Layer 6 of a small transformer language model trained on English Wikipedia (23 layers, counted from 0, width 96). Numbers have three digits each and are written without spaces.
In attention head 0, each number of a token's query is one row of weights dot the token's vector x. The head spreads its attention over the tokens so far by the softmax of query dot key.

Query weights of the head. A number n stands for (n - 500) times 0.0025.
q0: 526563555657499661366519421404530620404594457474436463424589650532402527440604516420506577444421488459488501502495454514447377465340492555551481481409294500589423602340494638332488540620685511515491591595519686499392559532487389406301548465532597391423555385599332476545479523565491552519
q1: 600367572308689381366476577457696607566383433415397468506498621557526454374629636588368322579635376716303552566543549302536496439422536602675484451696500363625612404533425383521396432549457579302516481520483407516724384482283523416592539650496476366628475625463400452501577496504584587480
q2: 419472569494687511479586533550579356556649478382618524474630690611639512442344457481458442632488576604485593306475430414645401622524376605620491474318527518401420411362368621645509355516400320453450588537508553389637251535347506462487490647498467545654489446445418249409613570422545581407
q3: 490602546528421537670364495565480451563524559446371464474560488492465527452433356531471601488530560559532528460406404450615540457561484446453511419553628490510442515444475585444565421455359457594417292446445437527615641529464574528459417516500501487577459470477507568381524422425519623336
q4: 517549528544507656482503338431403633459506457479633579411493627475535481478670484606454474596422481451584443432408442457521429414479475511571431545365501627551331570578537569509427443562596507538330490613350653515458414475468515623460575454532576586451661599521504362593495551555469477506
q5: 483550525404576480455515481469488395545441453551404623478562648498440575539511485472496446449450432490397549592563491555480511651455478478523569542569344393568455512653390470535512591528515540385590496475578453557472544519492459631510482499516469522549392598528464537388567350539490485534
q6: 694666331624304576808138224381342477511658678516598538400417511450483422701575326587475571572387494223634339337400530540377544309578396203488486574317699661446246829562675541493380552536668493844353500781170698505148430564642539892300536364688723563394504504537673630707218429460542386475
q7: 451560515356662625464644715498524541542346392467427508624525551405411655376679563432554489431595420657413459620725578542554365590412527414687475456420403332674689297642413353448502511550392500376595600412420390512489544244532245422561641506546513523623422519472413483533424670450454496363
q8: 283431604448489398405560638489444325533500386510389504461534376549466509426456475385488321433435436727450687606727573578496523550460530545591497333521292557563515416530393419517551458538353678351543359232713325591440498497395554253662418668377329541573488607509488385469653372473460636560
q9: 610342351358443636547306420711564633660643624478438465505500466453516604701547490542430531451653446591509488536309532533445589482470541311518399550579630697506382730514469510411443575294629685638599413523228497400329634454637590591197357432477534577542456343512622605741321562453566432498
q10: 506484615406486483448724540528391418339398471618451378433551514669529517383476579325412367428399515567433525652851516494485442463353415494583588426494390480656602345520462478552397546628393450334499626361816467646730301506369396399784472828456336369548442565338600429564751334569402575479
q11: 385486635461604437491548586544501317833497489546322593309618438530317506524538402471530472356479525591401593607538456555553557702527497328604403477493448458529501452539418594554563570430395540471362418304446341456504518398450505451529567570445459570633437403502499458599523443382635689459
q12: 304436519402628478489446556492478477657620455471389582349661533430517370705509533443416444543519532471483371518294347654666424498411553308575475700557462526446385674513462579495512556409734703714443473558433578267410650501414360576387425354462647589611504467494422427457494580411582514500
q13: 681443359498455572858229349628532433577658681461571567275311277254408415960534569508667536499597584220704417062169512617480477331656515273283285584494595693336267960609628681395493433349748742850377387717294460478193726501653589843295459335732761641381600031730675657603282541364552397443
q14: 405311656455515600477584451619305561395471521514395473245440662518269424414365560347376383335505560515413514363762503444536562729574628502471559411638529518503646614523561440448326585489437396392427441386691453765467482461598594418630547692682286240538337406339492397645720521649253586641
q15: 400474608192441336149529540356492571680369497562423404657390618653446625362566480681523436515369168937338517773657490404662524634646616601590570586493297404357819293495321248543487626407308360386556438394363337669635551513531605321708528561338210435624532723468445527628627361534542457468
q16: 575429429633314589680428314473580479592603499477328676337599371411476461759561470509540571236633633370562284507300372475589358362463552112415387468530610625509468610490636506416565402546565683751559442421407546255424393510638506698442453458631802456475464480316515675530516567466772620383
q17: 501505556437561586431615628375693721514269491348458378571580452435590564571547621544663440424600355631483548494557586404604609525597715398433459345553428497528580379563237637603578584423259599496469370456530314369623562450448630419665591380427519292445529632481391298404608596696393649409
q18: 434293477555570505469622672620276540418318612508432629353311682425429304277640603362480174423628537501337457497927762522549346409414442435449683397437472546552578455469510342663440436520432326222490467340760507731596518426629522525801639531464223140258324636270606317588801513793443635642
q19: 391446491237581527231521538317450398401372473600273236552271464715235545181403400526446243464409312673214588682767475317680480742643627561635377536438379402710771458702288359480446767391378437357786345334689531742492525262409349461584562578345247237489473506524308311738752353509460560434
q20: 499353435945480323831314448549502510624447766539487886254463347160569493768852594414541509341731641220718207529367281643674332283565347109418661395376740598401374658541754517504487285486635628655507517558232792222126534592850506814277502264631614712286503549486762474808211737368757445623
q21: 438554402600380586523444418439553664579482525411575578363479432289445729558759586489514440310645580627507448509611353535597552662253437350505568482342699429488524512522483588439543459447655524464564503357236468492472667580651493480371635561498408514559484489551491534717422603322560496482
q22: 679639523684490472674341346601520467401560606557545577474458331517568527689534466432441678423531633397675628384395377630362619291400307575375534405446570593438344555397621597453618264629557539644272667644389615212406384632626504629337491626619608575183686510468681716514339628324389371563
q23: 423410492670437399403468469528492442355489599417541477415385498471632561431478454506460475453534602550489462540659467536572422484536525509471588386564474452326559449564467253408621504439326647547562691426339636677454569421571349489378508574340450542457435544510441467531455603388524436600
q24: 533657398527396520368483373408469529586418505311418323541452440545575662437571645561593503474529452550427544725372489452700406541626628390392538472508591405399462523460461382464653502513433516720846492362374521541483699507542484406431485436475634529507380571526490546495556516472641647340
q25: 561596697515230533539415445410501465550610476466589511596629497552452498732662343634483557502596526638485700398421486548302579470172600521623608388436530588414374528386443589424601378518469753656552450392335371267590402649421597514476490423572640516580688389416422604634312515408430439493
q26: 409452494750622486414651472424350545379374521384508419536511463589705387538370495433579460697533401473436283741654352428555461505646695419540642228676482440270428540508644450632475439385387596565563422513758594594469456544766587515523407322525609439392538441509378242460530477413396463543
q27: 467508598472568540528593626462536562487339614429345596391433446501441644676641422476440345531655481702483569578558421399564474621603696457481391496604472386472538635425479493526421575245539487363410404302447455508535844431670401468479540537529401405653471312528349227767297560301381457519
q28: 583422555431624464450581683477389396441369491528504372581425675671602353439321463449591454616455346402367466511624704414436505555612593540631422399593360404628506530542583472586526584465283488564493625494790402625596403314301552347645479478472471356531356413402498474302583343670484548523
q29: 404672575672317611546770377443612430557735449733448519428645417517518565585390546460339596402438557443640418399466307576417445552499305580356514445231388587410538446509434695517661431605597433464385555450663589198638473674498401503390457430638522682351430553406458522498572691473519585330
q30: 466551448639505454388499287576520356511633395421373389535469415638495484371340671435500585440373461313499312528494420512606350446462445484342690423422553689404581396476410415535641354723614453666685489568378592579512358523516422583354526493424631686384433605431668551414683487572676522487
q31: 453681356751311359655432397461644301374658484515655541424595247691526385532363435536585621487444606315655564464239382524456214500410362602405254511293382562579374524544593494292739473577573414600390413494464570409552496583289333566324466512504766681252457692427529643420464688380549532320

Each question shows a short text with each token's key, already scaled and adjusted for position as the last token sees it. A number n stands for (n - 500) times 0.0082.

Then comes the last token's vector x. A number n stands for (n - 500) times 0.0015.

0 " c": 525505473404733470518543586517519536526497544493554495560524629393517440485448498513580515473445
1 "oup": 550508541432563491523516457541491464561478384517540489461541691432523405512407508593559461394419
2 "les": 489499494437418489512488402539413452525513437511522483364480609480453358537468493622511474369425
3 " l": 458492625475643671470536563519514537516475538510534490561569607415518418507456495516576489427425
4 "iv": 459516597539528508544497439570465458528520383475567479421474666433550389541447516609560450418460
5 "ing": 532444437515490412573485357552441419550570428483533509453462637503531387548464491600487489404434
6 " to": 487502470527512523514502456604448498541612464447637502477497724501492392580510493548493487431469
7 "g": 529486430570524561534494451576483482553570430465566425489541687419541412485474470589591461395479
8 "et": 558561497514596464538476361482510445496534427472532489412456654459526354471490464618504512411484
x: 506577451447454426551434373502639519489715454516461493453476491495452546646530516481568336463329423550405511567424443521537522586557456364462457502472595531524539576529470450584539555459491439556528526531512518470552654632598519470490558510544455538403511465549422501542337542341452448424
Which token does the last token look at most? 6 " to"

0 " also": 548495560404518487489430542598444540588610448450641452464443720479521397542506477558460545431470
1 " in": 523523539479588495529474505642442536600633517429674452516453673469460376519523432513506534443486
2 "f": 449518533454607509497495469518481474537500457484525458533618701440593368454520490598538440331420
3 "l": 460520613466543517507454479621429454542570392487538458444592716460569391529458520537552488377480
4 "u": 407522428609497381590393433626455436548572438510512429459512648482565378478485466544511537392515
5 "enc": 480463580614551589516520460586494484529531445496539465438485678419526348527396503635580502394480
6 "ed": 510489495444536380525492332470462408533556413499514523442499630476491351539453496673522466401442
7 " by": 498524450505479545504524390571429524567649491433697462525471688483498397550497468548514499434430
8 " L": 458565358535335629494489539569494534513489521512541465548596645390541407505469500530580439415419
x: 467456428473505533521520666473507485494400461399535469508479504437474543445503509479516304492486438476590509499478432420575487646483566263539426498497379484538537425483514418545511473524582525535579561463393419554457570376495475471462479550556492551504503476538289476654266501397544425577
Which token does the last token look at most? 6 "ed"

0 " or": 543503494417656498536558622560493551593535500474625412553495760502494404567476544545510467386407
1 " m": 514557531394781564516539576533497585552520557514558500584550675405536415507424584499552526496424
2 "aj": 520574621518515433550434498693447425508513420540566422540497761477556380546426458525526489407511
3 "or": 483557483551481391607445306549447410542556446510566482373482624500494338588463480655538475390459
4 " al": 464438556572619702517543531611523550575529553479570435584550648407515392518458460539614503342448
5 "ter": 451448514550560421556427362549473492519564487485619487419504732438546350514487425610571531349467
6 "ation": 532455538526519452590499373518468340544587335503585571380447682502483416565454494627549476398448
7 "s.": 486490516568440574429492435491452546569514459614639565513615745466453429582361525619569500448448
8 " It": 454564444443476640544544444590512531495618489423667469608489766500574414541553506500471490433526
x: 526542498497475521541445431529673578455550337562391475473483520533533633580543593442531447550535535424416517616541515601522714502549486432495434519640453527370769503529421533467488600458628502534543512361419406541471468409616476410623475508485461514547493518427514409645470471332572466380
Which token does the last token look at most? 7 "s."

0 " and": 499470514457521540460513543553467528578552435498638473508503728493507465544445481543527494423392
1 " the": 496444588490550469543455514620470522545614488444657449503449667494517425531522464549509501442494
2 "n": 541564585460443465484464500553464426517525386484541459441516671491561383507520515547500467352469
3 " M": 434492594517636637509467561539492551500517520549518488548601657414517425491457567516538483481452
4 "ik": 466486450539433316525415403548473417515522440501499434463442600522541423482506491597480516390482
5 "e": 478467478484536348491470391518513405492501383534479493480570608494472401515485503594556480370443
6 " T": 548481466602484705502497551552518536491485554538550489541596627407527402506459493498546456464465
7 "od": 567501435503560483570486396472488453569506424516507476425517630445508350542453463604546494381469
8 "d": 531542426510475556517493441549486430525572459493510465458584669405523367500469518586563518377503
x: 544579569563478494528535400461479485477337500584494568538440486456501647645521449668571439498481491491528500534440536506531492516502398471553208470443454506651507486488474578392480521533496445507525483534434523502505565576537461532451484452531510562474538410489475569574433492352603426581
Which token does the last token look at most, and with what share of its attention? 1 " the", with about 40%

0 "y": 504495546563328489486459386545453384501531455490492499390473505489461455512493503580550477424457
1 " ": 506530541445646491489512555562499575523510565489545494589544659430540422482530457514524503420489
2 "===": 568505513469600539496469481521489484523593448560614600516581669474526481540446513529552525535513
3 "\n": 516535485457480480473410401486472576566531456553628581434580594432482488534511432535577506505429
4 "\n": 472530513454493478492404404477472574563538455546623577429574596426487481528509429537581503500429
5 "The": 476523474548553536558484444588488520555583480458665429483449676489524490529530474520499489490495
6 " p": 531498493577463709473530565557500551513513560490543491566534604435488432498469515517548515450440
7 "h": 538531461567537454532454416547459444522554452472557404417517617442508417519466519568581510403441
8 "ar": 509515478518558459518509422503475424498533429527490469410509568480487420492440572644580460364447
x: 493574455518437463527423462449595488559489552471553457499537604518475645533499554542436326441374662517579460402458453488457448429485508451569529558515455588446499567467545546460445493422531563450492519468486496455580591474481473576409488533658495511659473464520470525567328549323540423483
Which token does the last token look at most? 5 "The"

0 " and": 498460519441528555446517559573455539607572411497689463510505813491509453560425474559537492394352
1 " H": 498590614360716539507492630551496587523524557505598471575558693373532388509465521527598455412418
2 "am": 498564542521341406548432399605403417539492366533477445436498665518511378514378565646499445312471
3 "mer": 445546530537526417562418409612440508544584447469576460512426789501625384471514461615467570343511
4 "st": 503507608562618540539498441554510465540597411428597457475578703448545294531413504647561463328501
5 "e": 473456481478554305483468351543511379498506345529472490471591662481464355515480495630586463315417
6 "in": 569411441606546401581414392585446405530537349485540442423501701451551335509463428591544485354438
7 " and": 520485442547436504428482506629455540590550449509654474527565811485508444562416511569552481355371
8 " the": 548442401434498582565549405646459522533657496420717447505461726474525378530521486574537489399503
x: 478433544565466470460538395523591470508302541495494464450415450471490554541586483461410601476397519663473485472485578529580572503503634241544399453494527499498486538551428502491494549493515556482515545369412472481584507514469436561471533525436492535587529499473508486601760498431488592555
Which two tokens does the last token look at most, in order? 7 " and", 0 " and"

0 " c": 532506465378795463523554609522524546533496556491568494576530663365522424482435497516601519466430
1 "all": 521567558473435480510452402657397487562539433557555466471565752449564362533445463593550485358452
2 "ed": 511510479514410449513482339559437420552548401514531528441517687465504308542455487694518453364439
3 " Te": 435496626550622569532489545614537533529529509469589425563546752400532375528546486555555433343482
4 "v": 464547577526530522517454496598416438541564403510511441442587725392551334445434552600550538327540
5 "y": 502480414481512260546454330548475338495547446516493489356493583506472401533472504628530471360472
6 "e": 515464495471600308497459353509519377486502350527473498458587621479465375516492497623577470326424
7 " and": 516486441550433488435479506618454537582540447512647482517564795476511444558430490562544483361371
8 " his": 501489418406514577625507443612429559522727505402696481521450659514536433549552510510477576450540
x: 451314583525498546510506341588581482521399486443500504444470488446578679440519501535512654474408536586476530577462571538587520567511593439437515454574597588505480520602247531497484554421473553428513540355386479531546446457490511533450486523499498562537463531441558550688546379370606528403
Which token does the last token look at most? 7 " and"

0 "8": 495513509508424553506431392556382382554558388503494520367498584450499416495476487637560383369369
1 ",": 530476560435513540484513569613439508603569411477601464492519743462529434533480492609536470332443
2 " B": 457562600474707603528494565543496562552546553512566454543575677384534399496450518555575471423430
3 "r": 439521552506482461533465463627396429497611459502527432432513679461533330484492556620526494326496
4 "us": 436427576566525487493469460592469469487559475516502427500486722465469340472432536643552559347438
5 "s": 540473513537486408502523389583412417513583416517549463380447612465485362572434529682517426382450
6 "el": 527433501530524341542444360594469391480541447504538474405457671501536361516494487597527538353461
7 "s": 505551474530536429486524376553422411512572417529543469377453605458473360575422521684530426380436
8 " was": 503515436493503509518511495574421489529633472419702537506444741538519423607497516558438593490506
x: 518505517569572550383493353536389482657477379469572480459500566300463654556543518584502371443294581507477394574435583444573553432489570475506627521446649505502617531523322465458597468486555521519629529354486509520524447549598471519439485503384524505592457522417603574500519524308694526478
Which token does the last token look at most? 8 " was"

0 " in": 529495511467591479513486510647449522595618513455661455511473673459461380530517426532518526434473
1 " the": 491430588485559476539463510638474526552622488452678442499460687485517425540525460566520500435488
2 " 19": 480483564510507508521494435589483522541560493487575491514523665485486474507496543681541385347361
3 "3": 507505548503497525521471452562427393522549437614514496452592671483503439541472461626526391358415
4 "0": 487533495500418387523440393495412405510499387616510569388527589482500431510465379560527425453390
5 "s.": 487500543526503571465498446508455554562522472588634541514593729458462428570384472567564510469443
6 " In": 561480476636513613526518511624473507541564478456643444515534700464464394557514491528515466433515
7 " the": 479455411499505580544534447626469525533626504444672450518468697496526419536517491559516499423501
8 " l": 481544390567319658445501556547507548521473546520530488570579604417507424510443499512591488430411
x: 477556442394504547565426659500487502488434342365538480486570538432474575544496492531489440465562474554505510471468473440663430654453610241586416446514401472559549458452450470468501403491498562534582563471426457540534525457456481437584496600620544475498555472474208510573387502523464457641
Which token does the last token look at most, and with what share of its attention? 2 " 19", with about 40%

0 " b": 546516467399792460516536562521522570553519583497589493573576649380525406505458482517595517425425
1 "ased": 495555527501459511537467387612450410579596326476610531481497718501530354591393525598490480459439
2 " on": 505543547540579512543487457646475499585599445452689483555518753483545364572515404515497461412468
3 " A": 467480525553640620524533502625477532538495480534562454579578700379476368495463484595599396350441
4 "le": 474483491554448333551431396567439404509562398508504452407542629508476355554465534651536529306423
5 "ic": 502432490526508431535452367543492364510532428530494482393446629464566343465458449721534508327447
6 "he": 519462431485601288584421370557460381474552357508504465417528636541535393543518530592512510367443
7 "m": 537523495557547434529477403479444382509497355573476451414587658457514360489416573661529454339394
8 "'s": 461492463455538502587511378590456521507684478436646475482426690499585369532539532607503567350473
x: 452380433433507522512487432625512488479467490427552530486545432576466558566601476533386507471413568507518474441407538645578487527538606402496421536443499524472449521617367489448513508392468545475530496575428480520492538389527543442502508495472440508623463516451490488730532445315520559360
Which token does the last token look at most? 2 " on"

0 "é": 552471513493423483484425443541496469541577428493513470448510532453420437482508492584592535357463
1 "ph": 520549545464565466524466443565454428537584435482542453451504609444522416508424522561582503449459
2 "an": 503524456564366406523453414522449442527523441501494467438482588519504426488491478587501475410475
3 "ie": 458535499537442399523443441563445461513583446470521454454455604503524413501542472577498550402486
4 " of": 473480526549506495521455477601453497551583467438584451497468668505546434548506488582479527463499
5 " A": 519471486537533621510520493572481534532504495521531465539546633429477408495464491560572444398451
6 "ust": 474481488489550462526493394533493447519554433483569482464504628470484382518460453585542476399487
7 "r": 539520477536519476528490440552440427488560464511511451440525608455508370488481527590541495373479
8 "ia": 528537480484597462568499410529470454499571453497519463439433584490479405471493475597548523393459
x: 483532541415501497554517403527678499535583551513421513498548497466473561652559480435450676478553544577600541466502486541470596489525557482681465474548530476483575551521508434496429544472577560462463455464438603439413482542561540664549434463451424535524452522378550545595292593367522548463
Which two tokens does the last token look at most, in order? 4 " of", 3 "ie"

0 "ary": 524499537511394501501412396614428432542565455454607466432448623485499398517502478621546483373450
1 "'s": 479518555502498472532425469621463520543655478451626456473436662498546390532523504587508549384465
2 " Ch": 456542599464661582510523559561507556528526560508553457532542665402481393500433522577583501426439
3 "ur": 482595602516500440528442439565475486499480410537541509465567658441505343514421491583594476377459
4 "ch": 475504514541446389545448378567415407542589455460581458397482636479504373534483488602510528410486
5 " for": 499474494570567600540508447585489538553552507442616446496500695460527344558497454575515477409447
6 "m": 531499515535519439516487409500438407518499382570493457441582648482515394507434579639503456379416
7 "ed": 516500520458567411528496352469470415530549426510505518438507629480484353535452490667524468391443
8 " in": 497537452495458567527521415622444513561625526445655464519478678470466375524512453526510525416490
x: 494534593461545503500463357421457485612462548351503539511505436500445564534511515558491587510552337645415494465587531488515460501463485356424414521448547488586610555541348483536545567467579522429597432298508473496465587449529452524623447437540467508538487448517504476646454502609574574502
Which token does the last token look at most? 2 " Ch"

0 "s": 519515490511423509515496440544424454512547428476511479386405487458471432518453497579541454459446
1 " also": 518529571463513492506460529573466528552568476463591464487469655489525430528505497539469538442492
2 " be": 504523543517537484527482496553463522549561489444602445521482644490511412522535466535495532419463
3 "gan": 452536537557504466536437467574468482537540452493557454495493634492547403499470477543509548418501
4 " s": 483463560531571641483533541539510549518510560510543483562538591427499442514472499511572499458470
5 "et": 469448505498522440510479391513503460502518445494529493441470625466512387483484470592504514435474
6 "t": 502484510532520498525486415501492418519537429489557489429540608473519387531496491566517461421448
7 "l": 524506472576493530517481460557460453525534417500517478455576635462532424519463507529551484412468
8 "ing": 479549499445559449556516382495469429529555450484525509463464591504519423539471494573495503430444
x: 527507472414556517399514411490454511559612501532613516410529529494456627688455477481460650493418460399459533535370395512540443485510497478403442425480517455495466501462461486451519543486539542518489475559433530491388670385556502550491568468543428541580488456504382513656256471355525547352
Which token does the last token look at most? 1 " also"

0 "re": 591409509422309418494334442565453444457542379387480400331402572403532375429535503641638518304372
1 " were": 523493589465535486534427488576403539568673446357779451478375762529532392605558430584405609506496
2 " 6": 499512612593467498520337415625415391511668460479581520457570753503518345568542528574486364299350
3 "3": 506523513494435471553424352555381279517584381623486511368551609456474373483460433684585341305369
4 ".": 474524580505500541459460434554449555596506483582640493496625811446419369531317492667610532337374
5 "8": 502517550525404421548436343443383363571539348601529570350510668428528370493410411661561383357316
6 " m": 580494514655426839485532552586463621558557572514592489593550734390549387509415579509557546489417
7 "al": 574497527453624353636440265558422409567541376441535429399402711488578351473469462636524502335435
8 "es.": 549503542594524471465443370426462531567513465610701587442560817461433370555347470646592596436416
x: 489460511521570507685507536551520561497692577596471460413460543456414522555592488409375589425679483529533439525501386549590436453522444474508524569446590477510619520524370534526447511491449465548577490305578619563458485537455473587612417514536486452552471534537240464541519525570588549543
Which token does the last token look at most, and with what share of its attention? 4 ".", with about 40%

0 " to": 492495527469534472501483536615455510557619463452646492480480734509491404594508482535493501442465
1 " serv": 513518529403703507514520558550514573541499506460576474557525686454542382493442495549525480425488
2 "e": 513531491514408395473484398554494400498496374543486495473578613468471380514481488609570463358431
3 " the": 558515550581561505565485490647473521541614489431660434504458668484531411519525489558508481428514
4 " comm": 441460604548613689483511583547490559542464486498518448561521652438519412462449500544530507419436
5 "un": 494435471571489411565424424560402466533537432453574436436499635487542367526491514612513510368448
6 "ity": 533507495470560488581509325520475416529600428440588498458417667505524402513498472588516484411484
7 "'s": 472529457469525495575500405583456526516660490444625465494433660514579404530540520585481540400490
8 " C": 470560393495343631500510539595496535529509527513544480557560665378544444475467493536572488440446
x: 507488439483476439356495657532565530500274490468505545390438516412462580531485488501500324489625546463440560623419512452516654565520532348554348572489509431600468525508602436639539536463615462486476443401503434489393508428578453449551544485371518506516493474499486499532347400420530460549
Which token does the last token look at most? 8 " C"

0 "or": 515457530533407462531411351552446430530545448499528491371461528474474396536482467612561475432454
1 " e": 525533570484623517494530538569530531516506521532533464580571623435484397502508471536585477351399
2 "ver": 518546541481452436539413437543470493527545407461522499428441639485576385485534479557489531338494
3 "y": 485498449554408350514462374551468384505538454508506492399485565509477427529483503599517481391473
4 " 1": 483480513545520517522452448556476440503522463534515474515643657493514419509553449538527392363404
5 "00": 498545493477482370498477388473448441505466438565492525424444536463525437446490484630524419406367
6 " f": 549510508592469719467532552519513552514479560480551485568537606416538429494494489525564486445429
7 "em": 537511450571516473497484429559485448486525413551517482461485605422458374466396532610572539375450
8 "al": 529529528495605430578474352524454442542515418473515473435455635491550412489487467584516495395460
x: 481540406423550498467571548471483492481566513513523535504583536497475498584530485457425611484433523506597538412450452552603485623476432234536492522411577500428622557471470425454459601504521566462380465371480441476516635440512528629289478589547550477551461429495462561499337491386460429474
Which two tokens does the last token look at most, in order? 2 "ver", 8 "al"

0 "us": 570489494459431485459466434517453419472551413491464458454465587411418365432432511614610539399401
1 "b": 554492538471521446511439463598421421533550450488534461435562691434569370520453529601528484396471
2 "and": 527495499520441395543490387567457384500545396475517521408490647471525397533434529637554475421489
3 "s": 470476507487437436510520399562405427523563409500535471366428549448460390551439505642543418416433
4 " are": 477487528521494477517524411543444441530559451443647479484405695565523408573557470584409523447466
5 " s": 533456551572533711462547550544511562521503583524560488594557617394496423519457503512608500450454
6 "uc": 560458403523535570547464388574496399496551402530498432485493630455535379484427518607540509385442
7 "c": 514538432580446616502511474552490429521574449522544477468556663409503374525448496623582517389487
8 "ess": 509506468489553512517495372442513432524498375525525492462520617454507383567427426637562430375426
x: 521487452454535482468496449584596550534609601440484399426549448401559467599426521532433303482423550439526469615372466523549472531461439314423444549602552481515369476586385532502507605503523590455393557500383554541544482589615589414417414498591464390576540542525415617618332465480445487449
Which token does the last token look at most? 4 " are"

0 "et": 555444491544382477481448380528488425492527419457484501395435540449506405447513482575525506454476
1 "her": 535478524501356431474403415534440437508519412468516474411472543493512437515525498567530517404451
2 " cl": 484530595430652596501523558526521536536520524461577491542547612452513426543468501491544518449468
3 "os": 468495456525456412528497389553448449494584509487541448445453581494462415517487555636532536426477
4 "e": 475502471489488372484483398518506408499511389516501492480551595487471415520497500589551482393444
5 " to": 499511481520521512510499472588465494536599470452623501481497693506488420580511507539495492447472
6 " B": 555506467566466658506511527532491539531523539522560466541579632406530435507476510547548479446450
7 "r": 535522477528522473528493434560437422488569462510523454445524629467516375495488534593526495372488
8 "us": 490568432517527497514469442533487461480533470508496442485490646467470380472447521609544546388449
x: 530554545431513456446500467531610482543599444524431571466586505371503513596563508532485494492382394517563449446431416614439574591488405490649450575431645446590486459419337446587526559476540488505380423557459527449453515646478487495599415522568510607452493500490357542622327627236596445603
Which token does the last token look at most, and with what share of its attention? 5 " to", with about 30%

0 "ist": 560440568328476440460404369711445509528600474444602432381399721338403221440379353766614537382429
1 "or": 578483514584340380593349182584393352568574394498579477257437608454465291591465430731601447369411
2 "ic": 476595492525382398507399285575437285522547372523460482302368612437574293423473416832562494270396
3 " Pl": 386510776510730783521469582588471540566501481460571469531571814375623292491445493572526441332406
4 "ac": 407446554512560470535434302571513310509523275643402436432576744425490332475402487822621448268454
5 "es.": 476428620485549569452490407509461639631551502605734564503558972495475354546324531630582610410422
6 "\n": 500454666542477464484342349446406729668582447583743680321665743368569498561609474673583532501423
7 "\n": 564472621634491476520335352442412711655596444571725656307656758342568467541584446674609522469414
8 "==": 567509485630411605464436503496512489492656463716561753432607704484572496510320773733574743523575
x: 510527409523493494765557499539417521543518408452595518418380397570545604460573527457479372466591485592510480476523433504612490446513537646621538509535608569570473544608498516559497427406492457492422404502661616488505591548433443576385510421434477437495490520447316522624718457557593558643
Which two tokens does the last token look at most, in order? 5 "es.", 3 " Pl"

0 " d": 536492465412700474505545562490534552527492551489546502553528579403508437494483483491571522453464
1 "om": 543512500423450496470492446540485415471446384562491472462565587462471396507435497531562465383437
2 "in": 522563574485445455500430456577456444522517392501533463453501640472536395515482447558517489411461
3 "ated": 497522519494502509512500424576466449549568434505600516480466656481531399514459459612521469427465
4 " by": 504494523536521545505518451578454531558596487458655477532486668489507421545502464527499500452457
5 " the": 465534467563537534547506469603478511534595487447646453505470654484516428525516487550517496434496
6 " m": 537500502578452686482516530545484560533521538518553499557551631430513444517448538502545524491443
7 "il": 551486480473549419546455337518479397523517408501524475439490572491518443509479463581535476405450
8 "it": 516559429506521514544482442490528409507533412522494475445571608450516408528491480614578451398466
x: 512517520399392430577474375494624485533545512573490519457425410366510412537425481561554261505361472486564591594510435458497410478538477333439447495526556543469445575476323491615547528504503511554493456560357583519512566559613509508521434493651569534610506437554308528526397472302512445528
Which token does the last token look at most? 5 " the"

0 "s": 524519487514401512519495423557403441516560408469515473354378483446463413524440496601553441448431
1 " the": 501453590480556472546463523630480527545606498445646440498460665482518420532514486557520504427497
2 " l": 472535590416685611480539570511520542511474543504533487566560602420518426507454496511573497433432
3 "oc": 434496606473606569492493485571514500530525446499551470501491678439514394513436491616529568410502
4 "al": 454503485483475391547431377590442469547511424467521456449448658496567410488485472585506496396471
5 " R": 528460543591519702472503547555500537513529523496527490554585658400513407502495515520551484442497
6 "us": 572475494586518512496475452562477482491531471511498436499494691470463366474428509612547541383437
7 "s": 497535489532529429481521397535431426507550419517529479384452569463474387561433506651522428413447
8 "ian": 537532453469559503574484406542467449488606452452556468469425644516563408481508512640491556395500
x: 529566486460519522525467434481596457593447428477495598409513471505417436593522438546488605494521597480510558471507534570545560494575616492679501579583456498444498533586491493471494540451498573424500388419366611484546542587593479652447480610438468583553468527458611564570415474311527447364
Which token does the last token look at most? 1 " the"

0 "l": 536470440458462480477412468549416429525576355434483479376506551446541442476476508491585474431466
1 "v": 548470492468527479498438513552424464535569413460493459442500621406545387419456536541553541394539
2 "en": 478531507559426414552437403588449434481569479455547493452411589512537399509512498587470495403487
3 " the": 540518550568556506553483491618476521537600496449639451501463653483519422523517484553519505432497
4 "re": 435487567571523422536455472574490478477489462488502429466522640478550417503513526602538516352449
5 "b": 465464507555551523540460446572452455536548467484555455456548681449558392522465507580520497410473
6 "y": 514493452458567358533474369529484394504541464496514481405485578505484427526485499593520478395482
7 " m": 524536454575395665483512523555474565533527541520551502556552636429519436514450539504542524488446
8 "ak": 524545481472603452543493400547448427521504424506529452448445652481523398505443515575494481410474
x: 455504551442560397514439471494486509539602596566476482517534578491507466631484551509528499475366485514566396492412445569430699622454435374373519518443592553517518576539468518420568434548550518571520438346476489489528630446515482509482577499527487469572513513484426567575389547146501432622
Which token does the last token look at most? 3 " the"

0 "c": 545506473448606481494463473487455400539597419480498488410516544369483410465454479586640516425476
1 "ar": 525510490503401466516470416527429416501546413523464474390492532474485427465459564639592453368437
2 " I": 501557592510632536487497544595517526509520495554539495543564655425461381514477476555571474395447
3 "I": 448509516511446454488480415594466413508553405558547487417491584434473398514487445624563489369457
4 " and": 489516529535464525445510523580471527567525456523613480517560723481500466552446498553541483398400
5 " G": 542461518589542702502524539540507548527510558502544465558553633393507430500482478533576467438450
6 "ust": 470476483486562452533492377544488442523563424487578478464512654468481367520458451600546475381490
7 "av": 516481453560552467564491447550458470526506404524509455448544647457537397509451571621562503354485
8 " V": 469516410514368648488515548583501547510496532523515479554577644391514414480470513526557491431484
x: 474426471451511425384485638508528534456253412488466535490467502457529544502533511479525383458479377483480483531467506403484744621461524400513311560552468540594571546537453542557439430440511495502581524459421463532416609514457497353484515501409466486513508459526508607665298578301485462568
Which two tokens does the last token look at most, in order? 1 "ar", 4 " and"

0 "er": 546479505510394479472450361562447423495531447501511471388436510457483410487476457604555499397437
1 " on": 542525547498569487531473481598488496562582462459635479528503676477525393551504431519516486428469
2 " the": 544472580531555486550467505620481519537608491448644444500460654488522422523523482551511508433505
3 " R": 451499598500621634475498548544505523511524517506513488538585642394500399498485512527564489428485
4 "o": 475494528534465350539429422558490447490537464509517450425527644484504409527503519583541539382472
5 "o": 492477502543512337555434419542497439478533462512505456420532629478502409526503516579546536380471
6 "f": 535516524552518544496481470477504458508472456516482479501613627442562389452504487602546445340426
7 " m": 529532457584397671480515528561479567531524542521545507556550640429519429510445532501548526482446
8 "ight": 477537527487589486562493372483480487531574445450575505457470673482570416497481482584489518404511
x: 501456501532552478559470363441524550500542451551449461525490443526522527548587509618518343549563536523516445526349503600575322528483422368414422562569549491462492555551362514557531550454540469550417502361395481513426581460590523507487618547501545504440534529425400546532438526290426467280
Which token does the last token look at most? 2 " the"